Layer 10 of a small transformer language model trained on English Wikipedia (14 layers, counted from 0, width 128).
A neuron's activation on a vector x is GELU(weights . x + bias), where the dot is the dot product.

Input weights of the MLP neurons that the questions are about. A number n stands for n times 0.00085.
n17 (bias -0.339): 34 138 97 43 0 17 -82 131 -43 133 39 55 -322 80 36 -58 -17 -94 -103 295 -60 -8 57 110 0 4 -114 -56 92 109 99 35 -243 93 123 -129 77 -57 -38 -73 -78 -279 259 56 -65 -228 162 13 -17 -167 148 -222 -98 -73 -8 42 -85 -217 -31 131 -271 -215 17 -185 66 197 -43 26 83 98 26 74 -173 -101 35 212 76 38 96 -126 163 -101 -268 -423 -49 28 -74 329 -185 98 -80 -8 298 52 -420 257 -198 4 -148 -147 161 -72 -4 -126 81 30 259 -26 -201 -18 -133 -17 -26 -108 -245 268 -186 -67 -138 39 -222 89 81 73 -74 -154 -191 90
n26 (bias -0.178): 112 -4 90 25 43 -20 -117 79 -149 41 -55 116 -39 -20 -273 -109 139 -133 112 -38 83 8 -98 116 -4 25 21 -245 -128 -21 -109 -42 -232 0 38 -58 4 -8 -74 -112 219 146 -214 101 -308 113 -93 -213 38 -96 42 -38 -58 108 0 -65 117 -319 -123 0 -85 -21 75 96 111 -62 126 -4 -85 -187 -34 123 -176 187 13 88 -268 -50 123 179 -304 -78 210 267 -21 126 -17 49 -61 8 129 -25 -264 59 325 102 90 71 -262 -92 173 -198 292 63 12 182 4 -300 47 76 242 -75 -76 -361 0 -46 -39 233 -15 -255 -145 49 -87 -225 -67 129 -194 -120
n36 (bias -0.150): 97 25 -221 127 -117 148 86 167 158 81 29 -8 -187 -204 165 -118 233 329 45 -45 -65 -121 -264 -268 117 -33 229 -4 -4 37 53 -156 -215 -362 -33 -66 -114 37 -76 8 25 80 326 0 4 -74 -154 -108 -12 69 -182 -54 81 186 327 -56 -157 197 -66 120 108 90 -12 -8 108 -110 66 71 -149 -4 216 124 -205 -4 -54 -21 4 -28 -108 -44 -139 -92 115 182 134 -243 -29 80 -88 -101 -105 100 97 -46 -143 -96 196 123 -148 -62 145 73 -123 -277 263 16 61 -50 175 -8 -159 -93 45 4 57 -74 -29 68 -45 -131 162 -12 -114 -108 -123 -233 -240 73
n63 (bias -0.126): -130 -62 -67 64 211 296 215 76 -221 115 60 -16 -95 -102 -165 69 12 -32 36 -4 75 -149 -33 -61 -147 120 -97 32 -73 109 28 60 -253 129 33 132 -103 93 -47 44 109 131 16 -20 -113 -48 -100 -82 -68 8 -205 -234 90 -63 120 -101 8 292 -81 -16 186 -28 44 -40 49 32 -20 -69 210 -121 -93 89 -112 -8 129 -64 -98 31 -61 70 -199 183 172 -193 -49 146 -28 -90 218 201 -214 129 -12 109 -103 94 -128 88 242 -96 -101 404 -12 37 292 102 12 -270 -36 61 111 138 109 -348 83 80 250 103 -110 -84 126 12 83 -169 -68 -177 -210 -178
n74 (bias -0.205): 98 -120 -105 -168 -144 -160 90 -12 175 -145 -143 21 -286 21 302 252 -34 -90 154 9 158 21 -207 -132 -44 125 -96 -47 -66 -278 -30 99 -64 -55 31 78 -217 -22 -4 -154 -121 274 -72 -155 191 -249 -224 -135 -69 244 -30 -35 -123 -30 282 46 -80 121 0 21 192 223 -77 -34 -131 171 151 26 140 74 -44 -17 -52 50 -292 69 30 30 83 -92 99 71 78 231 70 73 224 76 222 208 0 -160 -136 196 -94 -25 80 -176 143 159 -347 -51 -150 -20 166 -161 150 191 -57 13 107 158 195 -95 -197 90 40 -200 16 -116 -191 -203 179 109 -39 87 -159 293
n75 (bias -0.124): 63 202 240 -221 204 164 -40 -72 -16 -199 -109 24 229 -106 -137 -65 -55 0 -103 254 24 -39 -131 103 -254 -8 -273 -116 -65 -125 20 84 278 232 -282 -60 143 222 181 -36 -36 -345 -83 132 56 72 85 -137 -160 -84 -166 -20 142 24 -23 -168 79 181 109 39 130 80 -12 88 -106 96 -76 -138 154 209 16 105 -8 43 -20 8 -103 4 -167 148 -176 35 128 -83 -111 -94 40 157 8 -59 -99 -4 -142 -45 -40 63 144 -248 -35 -72 -89 59 8 -26 -158 -162 -84 -109 -228 61 -176 -111 -344 -80 -203 -216 -62 -83 73 104 -40 -111 155 148 -177 -8 -107 -63
n93 (bias -0.115): 238 -321 77 -123 169 -231 106 -41 -16 16 40 125 -102 -54 179 -76 35 -16 -98 -79 -8 -128 246 -77 218 67 -193 -86 100 291 51 139 226 -85 133 88 -98 -147 -85 59 123 138 -202 -166 -87 47 -27 85 -122 39 95 160 51 -148 100 107 -172 111 255 -4 -24 -24 0 -94 213 239 -249 36 -44 -30 -68 -148 245 92 144 -24 47 -16 104 27 -35 170 40 -171 73 -126 -202 -120 -115 105 16 -173 39 76 -94 23 -127 -138 108 -154 311 8 -134 -185 31 86 -59 40 -104 68 -157 -141 -115 -36 -114 -59 122 -400 -72 -138 121 183 -47 -129 24 -34 -77 -105
n96 (bias -0.259): -71 282 -39 -104 190 -209 -273 154 197 138 48 102 235 -23 -53 27 39 94 134 92 -4 -137 126 -378 114 -80 -174 189 -20 -208 -131 108 16 -172 -332 140 16 -80 8 -36 24 -81 -97 -76 52 -210 119 117 0 36 -220 -20 -106 -177 156 -46 -41 223 88 -12 157 -127 262 202 -157 12 48 -16 -193 177 -64 -104 -40 19 105 4 -74 160 -56 -8 245 -147 -127 16 199 -45 24 101 302 200 -123 -120 35 4 -55 12 -174 24 -89 0 12 -27 -138 -34 86 -129 -20 -116 -64 8 0 -189 28 -16 -166 -83 -37 16 98 79 -275 70 236 113 219 -58 16 12
n123 (bias -0.132): 322 -137 -319 93 -86 82 -28 255 56 16 -93 115 -29 71 -58 100 264 20 -152 -133 -143 -24 -316 74 37 40 16 -28 90 -138 12 -109 -155 -43 -143 99 4 69 110 -108 12 285 197 8 -24 64 112 -169 -48 -76 292 28 -237 32 106 8 79 -36 -256 134 -53 -264 76 132 -172 -96 72 -69 73 118 -94 -183 -40 8 224 -209 -154 -20 -45 -4 -56 145 28 -33 -45 -4 129 -71 -27 79 -178 118 -16 -41 112 149 67 80 87 -302 -105 12 -70 38 -20 -24 -96 -81 -110 45 68 76 357 -165 312 -201 -95 8 213 205 8 -210 -179 -102 -61 -124 -62 -12
n143 (bias -0.197): 91 -108 160 105 -17 -155 -234 215 -228 -191 182 83 -35 -135 35 -28 -127 58 137 101 116 -8 -244 -266 73 173 -141 -162 4 -38 97 -84 -187 41 -137 63 -25 165 -148 158 -80 129 62 -113 -42 29 190 -8 -285 213 55 55 111 -116 338 118 -208 34 -165 45 21 125 88 -155 -132 142 -231 191 34 139 77 -85 38 -73 -93 -306 29 25 -68 -49 200 106 -138 255 -137 134 88 74 -176 -306 108 -131 141 -123 175 -241 290 -147 -156 -117 30 91 -134 8 -166 -128 -25 55 208 -72 -42 46 17 -134 200 -59 99 -182 -23 163 153 66 83 -40 152 57 22 112
n180 (bias -0.195): -91 197 152 -18 262 -104 154 73 -91 37 45 -171 195 144 -202 -92 -94 -117 -128 141 -102 257 -23 230 -41 4 150 128 169 -48 192 -15 201 105 -225 -102 51 19 -137 51 -193 170 29 -166 -160 4 -85 76 66 143 152 -175 196 131 149 -118 99 133 -63 -206 78 33 33 29 180 -55 7 0 -41 193 64 93 100 158 -34 -70 -102 -73 105 4 -26 4 -18 19 -4 55 218 94 25 -29 -38 -76 244 -30 81 187 -83 188 -108 177 -59 -91 -107 -55 73 -40 0 -48 206 -7 -62 -128 -45 63 -48 -99 -76 -209 -81 192 -113 7 205 8 -152 -85 -83 -259
n205 (bias -0.222): 135 91 91 -197 -65 122 -108 23 115 88 -296 20 4 -94 -262 4 134 108 -100 -129 -207 -197 197 -16 164 117 -114 -220 209 -16 -60 85 28 126 78 -120 -135 57 -47 -152 194 -95 -150 -157 12 -144 12 79 20 -40 57 -248 28 -278 72 -152 12 101 24 24 142 60 60 -132 -278 -240 4 -94 126 -206 -289 -8 84 -113 118 209 154 150 98 175 -112 -82 -68 120 -86 45 32 -59 106 -63 -116 78 111 106 -76 -63 67 16 -51 44 -20 40 62 -109 -20 12 -44 -105 86 -110 236 -330 -207 -97 -176 -20 -149 149 162 -345 -87 -75 171 -314 101 -54 -107 52
n223 (bias -0.240): 76 -158 -59 28 -37 -67 12 58 8 16 -16 84 -151 -99 -21 85 -139 -132 -96 -146 92 -175 -25 -37 37 215 103 4 -103 -200 -81 203 40 40 -91 -242 88 208 -4 -4 24 87 163 -203 98 -109 140 131 -8 16 -106 -20 -4 16 -129 -134 193 16 49 -416 61 -40 -133 -306 -82 -209 -162 0 123 -50 -111 53 -146 -165 61 -154 44 84 -152 228 16 -99 130 -183 41 38 -4 142 110 -128 216 12 52 -25 105 284 -79 -65 -4 -16 -171 -227 -129 -11 76 124 190 94 427 205 -177 -88 343 -276 129 -20 287 134 -52 -85 136 24 -44 60 -138 -102 -33 -44
n238 (bias -0.186): 344 29 -91 77 111 -122 -20 184 -28 -64 -114 52 -126 40 -221 167 202 36 -96 -16 152 -60 -128 -228 -8 -126 226 48 -177 122 146 -142 -104 36 321 -56 380 90 119 149 85 37 67 36 -33 -145 -113 -71 -93 -125 61 233 -131 -100 -61 63 88 174 -82 -67 -262 -125 -16 0 292 -121 -8 -217 -197 -15 -70 8 198 51 -4 -113 -195 12 -90 -125 -20 -111 109 233 -182 228 113 111 -83 -60 241 -355 -88 41 44 87 -244 48 -75 61 -24 68 -340 -15 44 -124 -97 -33 160 0 97 148 82 36 -32 -57 -50 -121 148 -113 4 36 -68 -21 158 31 -17 4
n242 (bias -0.186): 172 117 119 -268 -8 36 319 -54 16 -36 -33 -76 -17 -135 134 86 -147 -24 129 -53 -60 68 54 170 -17 122 74 76 87 -37 178 -32 -172 155 -4 91 -148 -53 63 85 -49 -241 -64 251 0 89 -70 52 133 -133 -73 -33 -100 96 133 63 -92 89 45 -87 -107 97 57 -48 91 -48 -8 78 98 104 -464 -37 130 181 156 -20 -12 164 -74 -114 202 -281 89 -17 -99 -141 -65 -28 -320 168 -37 -217 20 -49 109 451 -284 36 218 57 -106 -8 -31 -34 16 -192 -77 -78 94 -148 157 108 -261 -126 -254 -154 -87 -117 -44 0 -40 52 84 184 -12 188 -25 -124
n266 (bias -0.333): -38 165 -33 152 -120 -74 88 -64 -46 -46 -371 -75 -87 -194 314 -12 66 -159 88 -21 67 -33 86 -112 -22 89 -103 96 116 102 -190 -4 -171 -124 99 -103 -63 -8 -347 138 -221 -48 253 -89 -153 105 102 -116 -17 172 0 68 -125 -63 -182 41 61 -59 -26 -103 -184 -135 -29 50 21 59 97 17 21 20 -60 -115 127 287 13 -139 137 -237 26 340 -97 111 -101 -143 -181 266 -203 198 -165 237 -126 -132 104 -166 -159 227 259 152 -50 63 -13 -187 -106 51 -33 12 -46 -51 -154 30 92 -100 136 -21 38 -169 -304 26 251 38 150 -50 -121 -129 34 228 -278 -96
n272 (bias -0.270): -208 150 -248 116 -126 -104 17 -53 -68 -161 22 -110 124 -75 146 86 180 51 -136 9 -72 -231 136 -245 -201 -34 -13 -51 -83 -35 -116 -52 -25 -4 44 -68 55 129 101 64 -224 -40 8 -279 -13 -149 128 -126 -94 140 4 151 185 42 20 -112 13 -82 95 63 74 -30 -30 -192 -22 153 -163 9 0 33 360 -4 154 -154 104 150 147 -59 78 21 299 21 167 -57 -83 185 -227 151 -134 -186 -4 -142 -270 281 -102 238 71 210 80 94 -177 72 -220 -129 195 -59 115 -112 135 -126 -85 199 -233 -129 13 -223 79 -13 -204 282 -4 202 -132 90 185 -112 -291 288
n276 (bias -0.221): -132 -305 -70 -105 123 203 -129 -91 -58 -116 93 148 -95 37 147 -52 131 87 21 67 -116 -45 -38 231 243 155 153 -211 183 126 -38 38 -149 -119 -132 107 8 244 -49 290 59 -103 303 142 109 -100 -133 -45 -46 -207 59 -160 -33 -8 31 36 -199 -205 244 -139 30 54 -83 150 123 -37 -54 220 25 -162 -322 -135 13 -386 -169 -13 263 95 -195 12 17 -139 75 -52 201 -47 138 57 -81 -210 112 4 -25 29 -120 183 85 -50 -123 -196 -143 131 -81 -51 -260 119 -54 -164 -38 63 -87 -25 -105 -84 -46 58 17 9 -221 -129 -272 -131 29 132 -42 44 -245 78
n282 (bias -0.199): -46 -8 -64 -233 -110 192 243 22 -31 165 51 61 24 8 176 93 -72 23 23 -148 -69 106 -122 59 -237 144 236 0 16 51 62 225 27 -175 110 -74 61 109 -129 -58 -105 83 102 0 -109 4 156 182 -208 77 47 -145 -152 -19 145 -210 -116 19 86 -11 94 -39 69 -31 -16 277 -35 -157 133 -33 -271 121 158 -117 -247 -104 -183 38 12 -259 -46 -147 46 -259 24 -18 81 -57 64 -130 20 207 0 12 -111 30 45 174 91 201 58 -239 -258 102 -122 34 -58 86 -278 12 15 -168 -160 159 204 58 40 -52 -251 12 153 145 -115 86 -136 15 -36 -134
n298 (bias -0.291): -145 44 258 -164 -44 -67 -60 282 320 -34 -117 -153 -4 -211 147 -149 -101 13 -4 139 13 -34 -53 -35 -62 91 -193 -116 132 -252 52 229 4 212 31 165 55 169 -25 13 299 247 233 35 48 -56 -133 -232 60 69 100 248 136 -221 89 -96 0 -99 91 270 -126 -167 271 -86 -66 0 -82 -175 127 -41 -170 118 -103 109 -201 155 21 110 289 -63 17 -21 -315 40 -185 57 69 198 97 -208 0 185 -132 22 34 -84 105 -116 -89 -82 -187 38 -371 -174 -102 200 -13 -196 -17 -4 -60 90 17 95 47 -228 -213 85 -51 164 -264 47 43 9 -56 83 -120 -9
n326 (bias -0.076): -72 28 79 -138 -148 -82 69 -65 99 27 270 91 75 150 -32 198 -45 -72 8 -165 171 -64 -66 55 90 92 163 -11 66 -96 -157 -192 -15 34 156 -192 -193 -158 30 202 -12 -165 -34 -88 -65 -141 26 19 50 129 -85 162 -105 49 147 60 107 8 224 -180 -182 141 187 -156 -58 34 31 140 -202 25 163 -39 153 101 140 157 38 162 -4 48 -145 187 -15 -335 -55 0 -19 4 56 159 -169 -161 53 -54 -11 -157 -224 134 -127 211 -143 -143 4 72 216 -102 38 -328 155 -101 -84 -265 -120 161 -286 -77 63 0 105 0 -11 -30 -118 53 -12 -52 -130 -121
n343 (bias -0.240): 0 104 -39 106 121 73 -110 -104 113 -17 -231 82 -310 -116 309 46 65 113 183 -44 0 17 -148 -167 -216 168 4 245 139 -222 -66 -115 -152 56 -238 150 -157 -4 -185 258 -62 -27 -60 145 66 -206 -153 138 -66 -26 -115 93 -22 270 153 43 237 40 -80 -301 232 92 -255 -105 -286 -188 4 40 -125 8 116 -53 -123 116 0 22 -134 -74 80 -77 228 181 101 -140 -95 120 48 52 -90 78 -45 124 -22 -138 -4 -137 73 -158 198 -18 160 134 111 -91 13 -87 123 115 -192 -27 -298 157 40 -26 -136 92 -32 -236 -173 79 -9 -26 270 223 -473 297 18 -78
n379 (bias -0.314): 27 277 63 41 -171 -151 -191 -4 -149 -235 285 -31 -85 129 -28 455 -89 -9 86 128 -45 -27 -33 98 -135 394 153 -127 46 138 297 -5 -171 4 177 -165 -18 0 165 100 -14 -65 -170 -37 -275 -118 149 112 137 68 -51 -88 139 -158 68 22 90 -41 221 36 -157 132 168 23 -329 77 36 28 -314 342 -83 170 -315 -115 -9 -41 9 198 -157 119 191 -40 319 -221 -51 4 -50 169 271 -40 -117 -298 -112 115 -18 93 -58 0 223 -55 101 22 22 -64 77 117 41 -32 -338 129 249 108 -115 -87 104 -36 -47 -19 -159 41 -59 -58 -27 82 179 255 61 126
n385 (bias -0.039): -85 28 -12 141 -227 -11 223 -89 -179 31 12 228 -248 -8 53 -49 42 39 113 -165 82 -119 -260 12 84 -32 135 86 108 -67 -59 79 -252 -119 68 -184 175 -114 23 4 166 245 54 184 20 109 87 84 -39 156 -20 28 4 147 -77 111 -57 201 -150 269 135 -20 -70 8 -20 105 204 -203 12 37 -163 254 133 -229 -151 -130 27 31 -8 84 -145 -8 -39 -198 -12 -11 24 153 0 -112 -181 31 -27 -202 156 115 -23 -106 -73 247 -213 119 -110 -246 116 46 -290 -24 99 -207 -121 101 111 -8 -191 102 153 150 -83 -219 62 135 105 -195 -51 -64 -137 -4
n399 (bias -0.194): 193 -270 51 -127 -113 -39 213 -166 -4 134 -68 -94 267 182 94 50 70 -98 -51 -4 -177 -94 -138 -138 8 36 274 16 -166 76 -227 107 173 -109 69 241 -16 -100 -210 189 -264 -45 12 60 16 135 73 -66 -24 162 -120 68 59 -20 22 289 -140 44 -144 -62 141 -59 -277 71 0 -36 16 -201 153 0 133 -160 75 -23 44 -16 129 -102 -32 -81 -79 -155 4 -12 313 -15 40 -43 -101 172 -106 139 16 -104 8 -77 19 170 58 52 -152 -191 -12 93 -153 -121 -67 -40 -60 -109 427 31 -312 -123 -36 -107 0 -180 -40 -182 59 20 -63 163 -8 -61 -41 290
n416 (bias -0.276): -157 107 -216 100 -106 -37 141 28 78 91 -122 123 73 -49 -323 96 -16 -149 37 -92 -107 -53 98 -145 -34 147 -80 -66 17 -63 134 42 62 49 -183 -36 21 214 -33 -95 -71 286 -90 0 -34 -108 129 82 312 -137 -76 -4 -271 -297 -156 -122 -220 -92 13 -37 97 245 -50 129 110 124 17 -249 -228 115 -144 80 -17 -195 -72 -17 -340 -94 -80 -89 116 20 -92 69 239 4 188 -49 77 -70 -30 53 -4 21 75 268 -28 -125 163 154 4 -217 319 -117 54 41 366 -34 -300 59 8 12 55 -21 -162 -333 111 34 -42 71 231 53 128 0 -71 -213 -39 -66
n418 (bias -0.120): 37 206 175 -233 -89 -142 -145 -20 -383 -70 109 168 203 -69 -198 -72 138 185 4 -38 58 -78 -246 -119 34 4 266 -99 25 130 104 254 185 -45 102 275 128 280 220 -37 293 -9 -131 121 -46 -228 68 -110 -62 -29 -63 34 0 103 187 85 155 -313 -13 118 88 -141 170 -108 -80 8 -162 -25 -152 -213 181 50 145 -28 152 96 -98 188 -270 -157 70 32 -4 -124 47 31 -146 93 -138 -66 -171 235 -234 -97 62 93 -97 -83 -53 25 377 20 76 43 53 -29 79 -113 -51 -84 25 12 252 25 17 -50 -171 47 -88 -58 -4 -102 -107 -101 -146 32 68 148
n439 (bias -0.233): 263 -154 20 -121 -126 -121 239 0 57 -8 -21 -82 69 28 34 -92 -89 -82 337 17 -288 -126 -106 -42 -72 175 46 0 131 -21 -149 208 74 -212 -178 -256 -275 -13 -28 -185 -13 13 147 -71 -88 161 32 146 195 -49 -38 80 -151 -78 225 60 -17 79 -109 146 172 12 29 0 59 -177 -50 -71 185 193 21 -29 220 44 181 -42 69 45 -93 -205 -87 -194 -116 -26 -68 -16 133 -89 178 4 -273 -61 290 -331 62 295 -166 -21 73 203 -67 65 92 -156 94 168 29 42 -29 -139 91 -53 113 -150 140 -261 -60 257 -49 -244 135 159 136 -9 167 80 77 102
n473 (bias -0.261): -48 138 160 135 70 -250 -53 66 -60 56 37 -136 152 -139 -193 -78 139 89 -93 61 141 -96 66 -121 -121 114 -248 61 249 -86 12 94 52 68 -83 26 -302 291 155 -81 246 -58 -220 -122 -45 -276 39 -100 -130 24 -139 41 -112 -181 -145 -71 164 69 70 -12 -66 272 -106 199 174 -36 -155 -29 -49 185 4 78 -297 87 268 -118 68 -156 62 280 259 -56 94 109 17 -122 179 -12 -56 -72 -54 28 -32 0 -69 -32 151 8 64 53 -45 72 51 -137 64 84 146 -78 116 21 -125 -177 -29 -167 69 -110 -134 29 -205 -114 141 280 4 -357 151 181 59 -48
n476 (bias -0.334): 156 141 96 -180 109 -71 -221 77 258 -63 -263 181 -84 75 110 185 -33 -93 -81 -133 30 -8 0 -4 -70 -219 165 119 -4 -129 -64 -69 127 206 4 23 -51 -129 -142 123 90 44 197 -351 -47 102 -124 -130 205 119 -133 4 -4 89 -12 -179 -141 86 13 17 87 -140 -201 251 274 55 94 -39 -74 8 -35 -177 -34 -4 -134 107 17 8 -182 -253 21 -46 -158 -264 22 28 240 138 262 80 -202 83 8 -181 4 104 -191 -265 -113 -115 121 -193 46 -204 51 131 -17 -151 113 52 204 -59 39 -287 145 -252 -57 88 55 -188 325 42 339 144 -47 -107 145 51

Each question shows a token from some text and the vector x that enters the MLP there. A number n stands for n times 0.016.

" be": 4 -78 -99 76 182 20 -40 -329 17 73 7 -181 26 88 40 -61 -218 102 65 -2 -81 10 36 45 -34 10 -35 191 38 151 36 -55 -47 -16 85 -104 -159 173 78 -141 69 -26 48 134 178 -33 115 16 5 -89 -83 -3 -168 -128 111 -79 -164 -143 -32 51 18 -1 50 -129 81 34 -64 -114 10 -39 -104 -48 -102 96 51 4 89 108 115 29 161 -240 -31 35 -46 -122 -70 -160 146 -81 89 -76 -101 91 95 -103 -6 -69 -44 -15 178 26 113 136 23 59 -60 -38 -40 -26 33 139 35 -2 131 73 -82 -131 254 133 69 42 -46 145 -82 22 72 -109
The most active neuron and its activation: n242, at about 2.1

"m": -174 174 54 103 -87 48 -68 -98 19 -119 40 64 23 136 95 -110 -84 -33 -20 -65 -5 134 62 117 -18 45 -13 97 40 92 -16 -69 -24 98 31 -110 -36 -6 148 -157 -87 1 -47 -81 97 192 30 4 69 -59 -198 185 -77 -99 -11 -72 -93 43 -169 114 18 -73 -50 110 -34 -200 -13 56 123 -172 -71 -78 107 56 45 124 151 118 -29 -47 68 -281 -135 10 71 -118 -104 10 231 30 -42 -30 51 -70 -16 17 45 -80 -79 -155 36 -49 -2 209 -53 30 -107 70 -22 130 105 94 71 -10 83 100 -141 -41 405 68 106 18 -65 -17 -38 5 -63 -124
Which two neurons fire most, strongest first? n476, n266

"or": -203 3 136 63 47 283 -177 -167 -59 166 -135 -36 4 2 57 -35 -71 74 -156 36 -115 49 69 109 -61 -72 35 184 -99 -81 36 -188 19 -25 -50 -142 49 -126 182 76 -51 94 -145 -39 115 -129 39 71 89 71 42 77 -211 -47 -28 88 15 -80 -3 -13 113 135 -30 28 1 27 -102 -155 85 -96 82 -34 -2 229 -76 76 22 86 -14 76 -5 -18 20 -6 -24 -205 -49 -93 306 67 -97 -87 -35 4 127 85 180 -5 -63 23 67 -95 -31 1 64 -15 94 38 -75 -6 -67 105 30 16 134 174 7 -28 99 8 45 26 4 1 -103 -171 -96 -109
Which three neurons fire most, strongest first? n343, n416, n180

"-": -134 -33 123 161 23 -28 -123 -105 -12 -76 -121 -128 -218 -66 -67 -100 -87 39 -20 18 -40 123 -44 99 -88 -87 75 54 -73 -23 19 -197 116 -8 -9 -90 55 -6 152 -62 0 6 -73 -116 203 72 18 173 136 -60 -17 47 110 20 -81 80 -10 -99 -54 121 81 1 -77 104 103 -95 -28 -135 221 -111 36 -38 4 54 -147 119 27 -49 -40 21 -52 -76 50 71 -26 -49 24 -64 77 2 23 -176 46 212 -134 -226 -2 108 -133 -182 116 115 15 129 34 155 -77 -111 -107 91 6 -21 108 55 -94 174 44 74 346 55 144 -26 57 28 -71 -70 48 -25
Which two neurons fire most, strongest first? n476, n75

"ac": 36 -79 160 -108 13 127 -55 -213 -101 98 -100 -22 -41 5 10 -96 -105 -118 -129 123 26 -6 63 24 44 47 -49 133 185 -1 120 -198 -54 -156 12 -212 -14 88 -1 -112 -3 -25 -161 44 136 44 136 63 34 -15 -154 27 -219 -93 -26 175 96 18 -68 12 15 24 53 -2 24 38 -3 -65 -102 -35 78 11 -24 182 98 31 -22 89 -64 -72 104 -57 30 -104 86 -186 2 -38 211 72 -2 -2 -32 32 65 -136 -131 19 -206 -133 15 201 -21 209 -103 60 82 -91 -14 48 42 120 28 58 189 205 -49 -54 41 116 49 159 -100 48 -84 -94 -31 7
Which of these neurons fires most? n17

"ar": -44 -89 -67 18 -77 143 38 -156 -88 123 -173 -41 -65 63 -114 -64 -108 -49 -175 70 58 38 78 78 11 13 111 220 28 -110 -30 -16 -3 -13 -120 -195 78 107 236 -24 -59 -5 -119 122 175 42 99 -20 -71 -7 -16 34 -62 -47 -186 65 -34 -84 -123 -71 183 123 -20 -27 81 29 -38 50 10 -118 68 -9 15 138 -87 -45 10 157 32 0 76 -146 -31 67 -56 -91 -5 -62 232 -1 -41 -88 35 161 88 -184 -64 79 2 -37 11 45 -43 119 -102 39 55 -13 114 37 54 69 44 -31 324 138 54 0 199 -3 67 -98 23 94 -95 -194 -171 -97
Which three neurons fire most, strongest first? n223, n63, n123

" J": -126 -121 66 34 33 184 -52 -101 6 -11 50 147 -57 33 31 -183 -111 65 -26 24 -48 124 31 60 44 -36 -40 -30 119 -47 -46 30 62 88 80 -310 -168 83 152 -108 -90 -26 52 -28 136 55 50 -63 84 -64 48 81 -196 -68 -167 61 -44 -50 -86 50 125 136 37 -34 85 -130 -19 -30 30 -12 4 37 5 165 -14 -10 155 150 59 -100 66 -158 -31 126 65 -191 -30 -131 133 37 44 -95 -35 15 53 -311 -109 19 -43 -28 77 65 106 -91 -16 -41 34 81 -45 10 -36 -35 149 59 144 157 -50 2 154 -12 125 28 -77 108 20 -127 -12 -74
Which of these neurons fires most? n439

"em": -212 -42 4 78 -98 64 -187 -129 8 47 44 -149 42 -48 -76 36 46 -22 -101 106 80 31 133 -49 -22 14 -74 160 -131 -3 -49 -135 -111 -39 59 -70 -9 61 23 -64 -24 28 -14 32 239 18 35 17 27 -252 -79 208 -70 -3 -72 8 -22 -117 -107 95 127 115 5 137 10 -75 -58 -19 129 -105 11 45 39 32 -89 -42 123 111 -46 -65 -5 -179 -46 27 -84 -218 42 -69 262 31 41 -36 0 54 71 23 -193 118 -53 -41 100 -30 -31 164 -97 -6 -44 -29 75 67 132 67 120 56 268 135 -131 -14 164 -23 187 20 94 86 -163 -137 61 -118
Which of these neurons fires most? n476

"ur": -185 -79 98 226 84 -17 -84 -239 3 50 -155 -60 -90 -253 -67 -44 67 28 -112 17 -84 -78 137 65 -10 15 -42 181 102 125 -11 -181 -29 -31 115 -29 47 93 90 119 124 51 -35 -39 88 -65 58 -10 -57 101 -17 202 -55 -123 -96 93 113 11 -47 201 -83 217 -5 -62 18 -44 -69 -40 162 -192 -70 -70 18 164 -95 -73 115 -96 89 -21 28 -116 -38 125 149 -170 -118 -36 117 112 -32 -51 -32 -2 36 11 -37 104 65 15 92 -39 5 89 -44 61 71 -51 -13 35 26 121 89 -22 67 245 -107 -18 185 11 13 -186 3 16 -164 -185 -80 -155
The most active neuron and its activation: n266, at about 2.9

"om": -79 -60 45 53 71 177 -145 -177 148 -24 -10 -67 16 -31 0 -50 74 -127 11 38 34 -32 34 49 -65 3 -64 188 89 197 -12 -269 -19 -38 174 -51 -48 9 119 -52 28 -86 -87 -131 128 34 112 -33 -21 -70 -69 116 -219 30 -87 99 -28 -13 -190 -46 -68 77 34 48 -108 -87 156 45 169 -200 21 -77 -4 69 -94 37 105 -39 -68 -78 0 -52 65 252 24 -299 -149 -13 45 88 170 -120 -43 62 107 -45 20 15 31 -81 -40 31 12 143 -111 30 -45 -102 -53 83 114 125 103 10 128 164 -32 -59 334 175 56 -16 -27 33 -113 -11 -31 -121
Which two neurons fire most, strongest first? n123, n266

",": -159 -19 19 57 19 64 -126 -181 -137 9 4 0 86 -30 12 -40 -245 -6 -69 68 1 69 98 66 -61 -58 8 74 17 114 -71 -88 25 21 18 -139 -87 11 99 -117 144 -41 55 -43 382 53 124 29 51 64 -93 12 -38 -62 -42 40 -40 -131 0 67 -39 -36 61 -86 56 -94 18 -54 -75 -3 -3 26 14 208 -37 10 78 19 23 5 78 -325 -100 9 55 -114 -40 -18 255 6 83 -9 -50 143 87 -148 -60 -21 72 11 68 112 -60 117 34 -56 -68 -69 -51 -2 61 16 102 -102 146 36 70 -179 231 128 44 51 -88 62 8 -95 1 -21
Which of these neurons fires most? n96

" |": -187 -26 12 58 -6 -36 -49 -139 -72 -180 -70 -108 -115 -72 114 -87 -45 -35 -94 -161 -113 225 71 108 76 -104 -122 165 10 78 -43 -23 -74 -102 41 -192 74 113 81 -29 -32 -38 -23 83 348 140 63 163 -42 112 -184 11 8 24 -15 62 14 -89 -102 117 80 22 62 9 -5 33 3 -16 98 -36 -35 73 -103 13 -17 -18 -38 133 -96 -45 -79 -87 -4 48 -18 -56 13 -79 199 20 -33 -71 60 25 84 -17 -2 134 -34 -73 116 -86 49 35 29 87 -99 -41 -141 27 -21 48 148 125 62 90 67 -86 235 -46 149 65 -19 -25 -43 -38 -4 38
Which of these neurons fires most? n385

" had": -71 -13 82 29 11 126 -80 -57 -79 -148 85 -146 168 141 107 -140 -183 58 -34 -25 -12 136 32 -84 -40 -4 64 186 62 9 68 45 103 -93 24 -52 -59 128 111 -118 110 64 -138 -23 252 -70 37 18 -32 5 -33 -33 -63 -30 66 -39 46 -179 -133 188 -44 -48 -6 -59 -22 22 54 -88 -26 21 -26 38 13 50 -17 -117 56 57 89 -56 2 -118 2 65 43 -298 -94 -277 35 73 61 -83 -190 157 89 -83 68 -29 14 27 162 -47 14 71 171 -19 -158 -146 66 17 31 80 13 -57 168 75 -32 -132 211 209 95 -19 -60 -69 -16 20 -116 -46
The most active neuron and its activation: n418, at about 2.9

" S": -145 -153 -29 144 -5 59 -114 -275 -5 108 4 26 -10 36 -75 -107 -84 -10 8 107 6 2 34 -105 -52 -26 -96 -13 -21 -21 9 -2 -10 1 -31 -280 103 87 191 -41 -144 99 29 -41 207 144 48 22 119 -108 -34 127 -47 -95 -172 34 -12 -42 -24 105 60 44 70 -8 130 -40 -32 10 9 -132 42 -28 13 107 38 -5 58 14 69 -47 41 -240 -40 53 -21 -242 -28 -91 -8 53 35 -97 37 102 144 -187 -63 26 -38 112 197 -19 -18 108 -83 75 -75 -60 -90 -46 106 92 58 83 61 58 21 139 130 52 125 -76 -33 142 -18 -113 77 -45
Which two neurons fire most, strongest first? n416, n439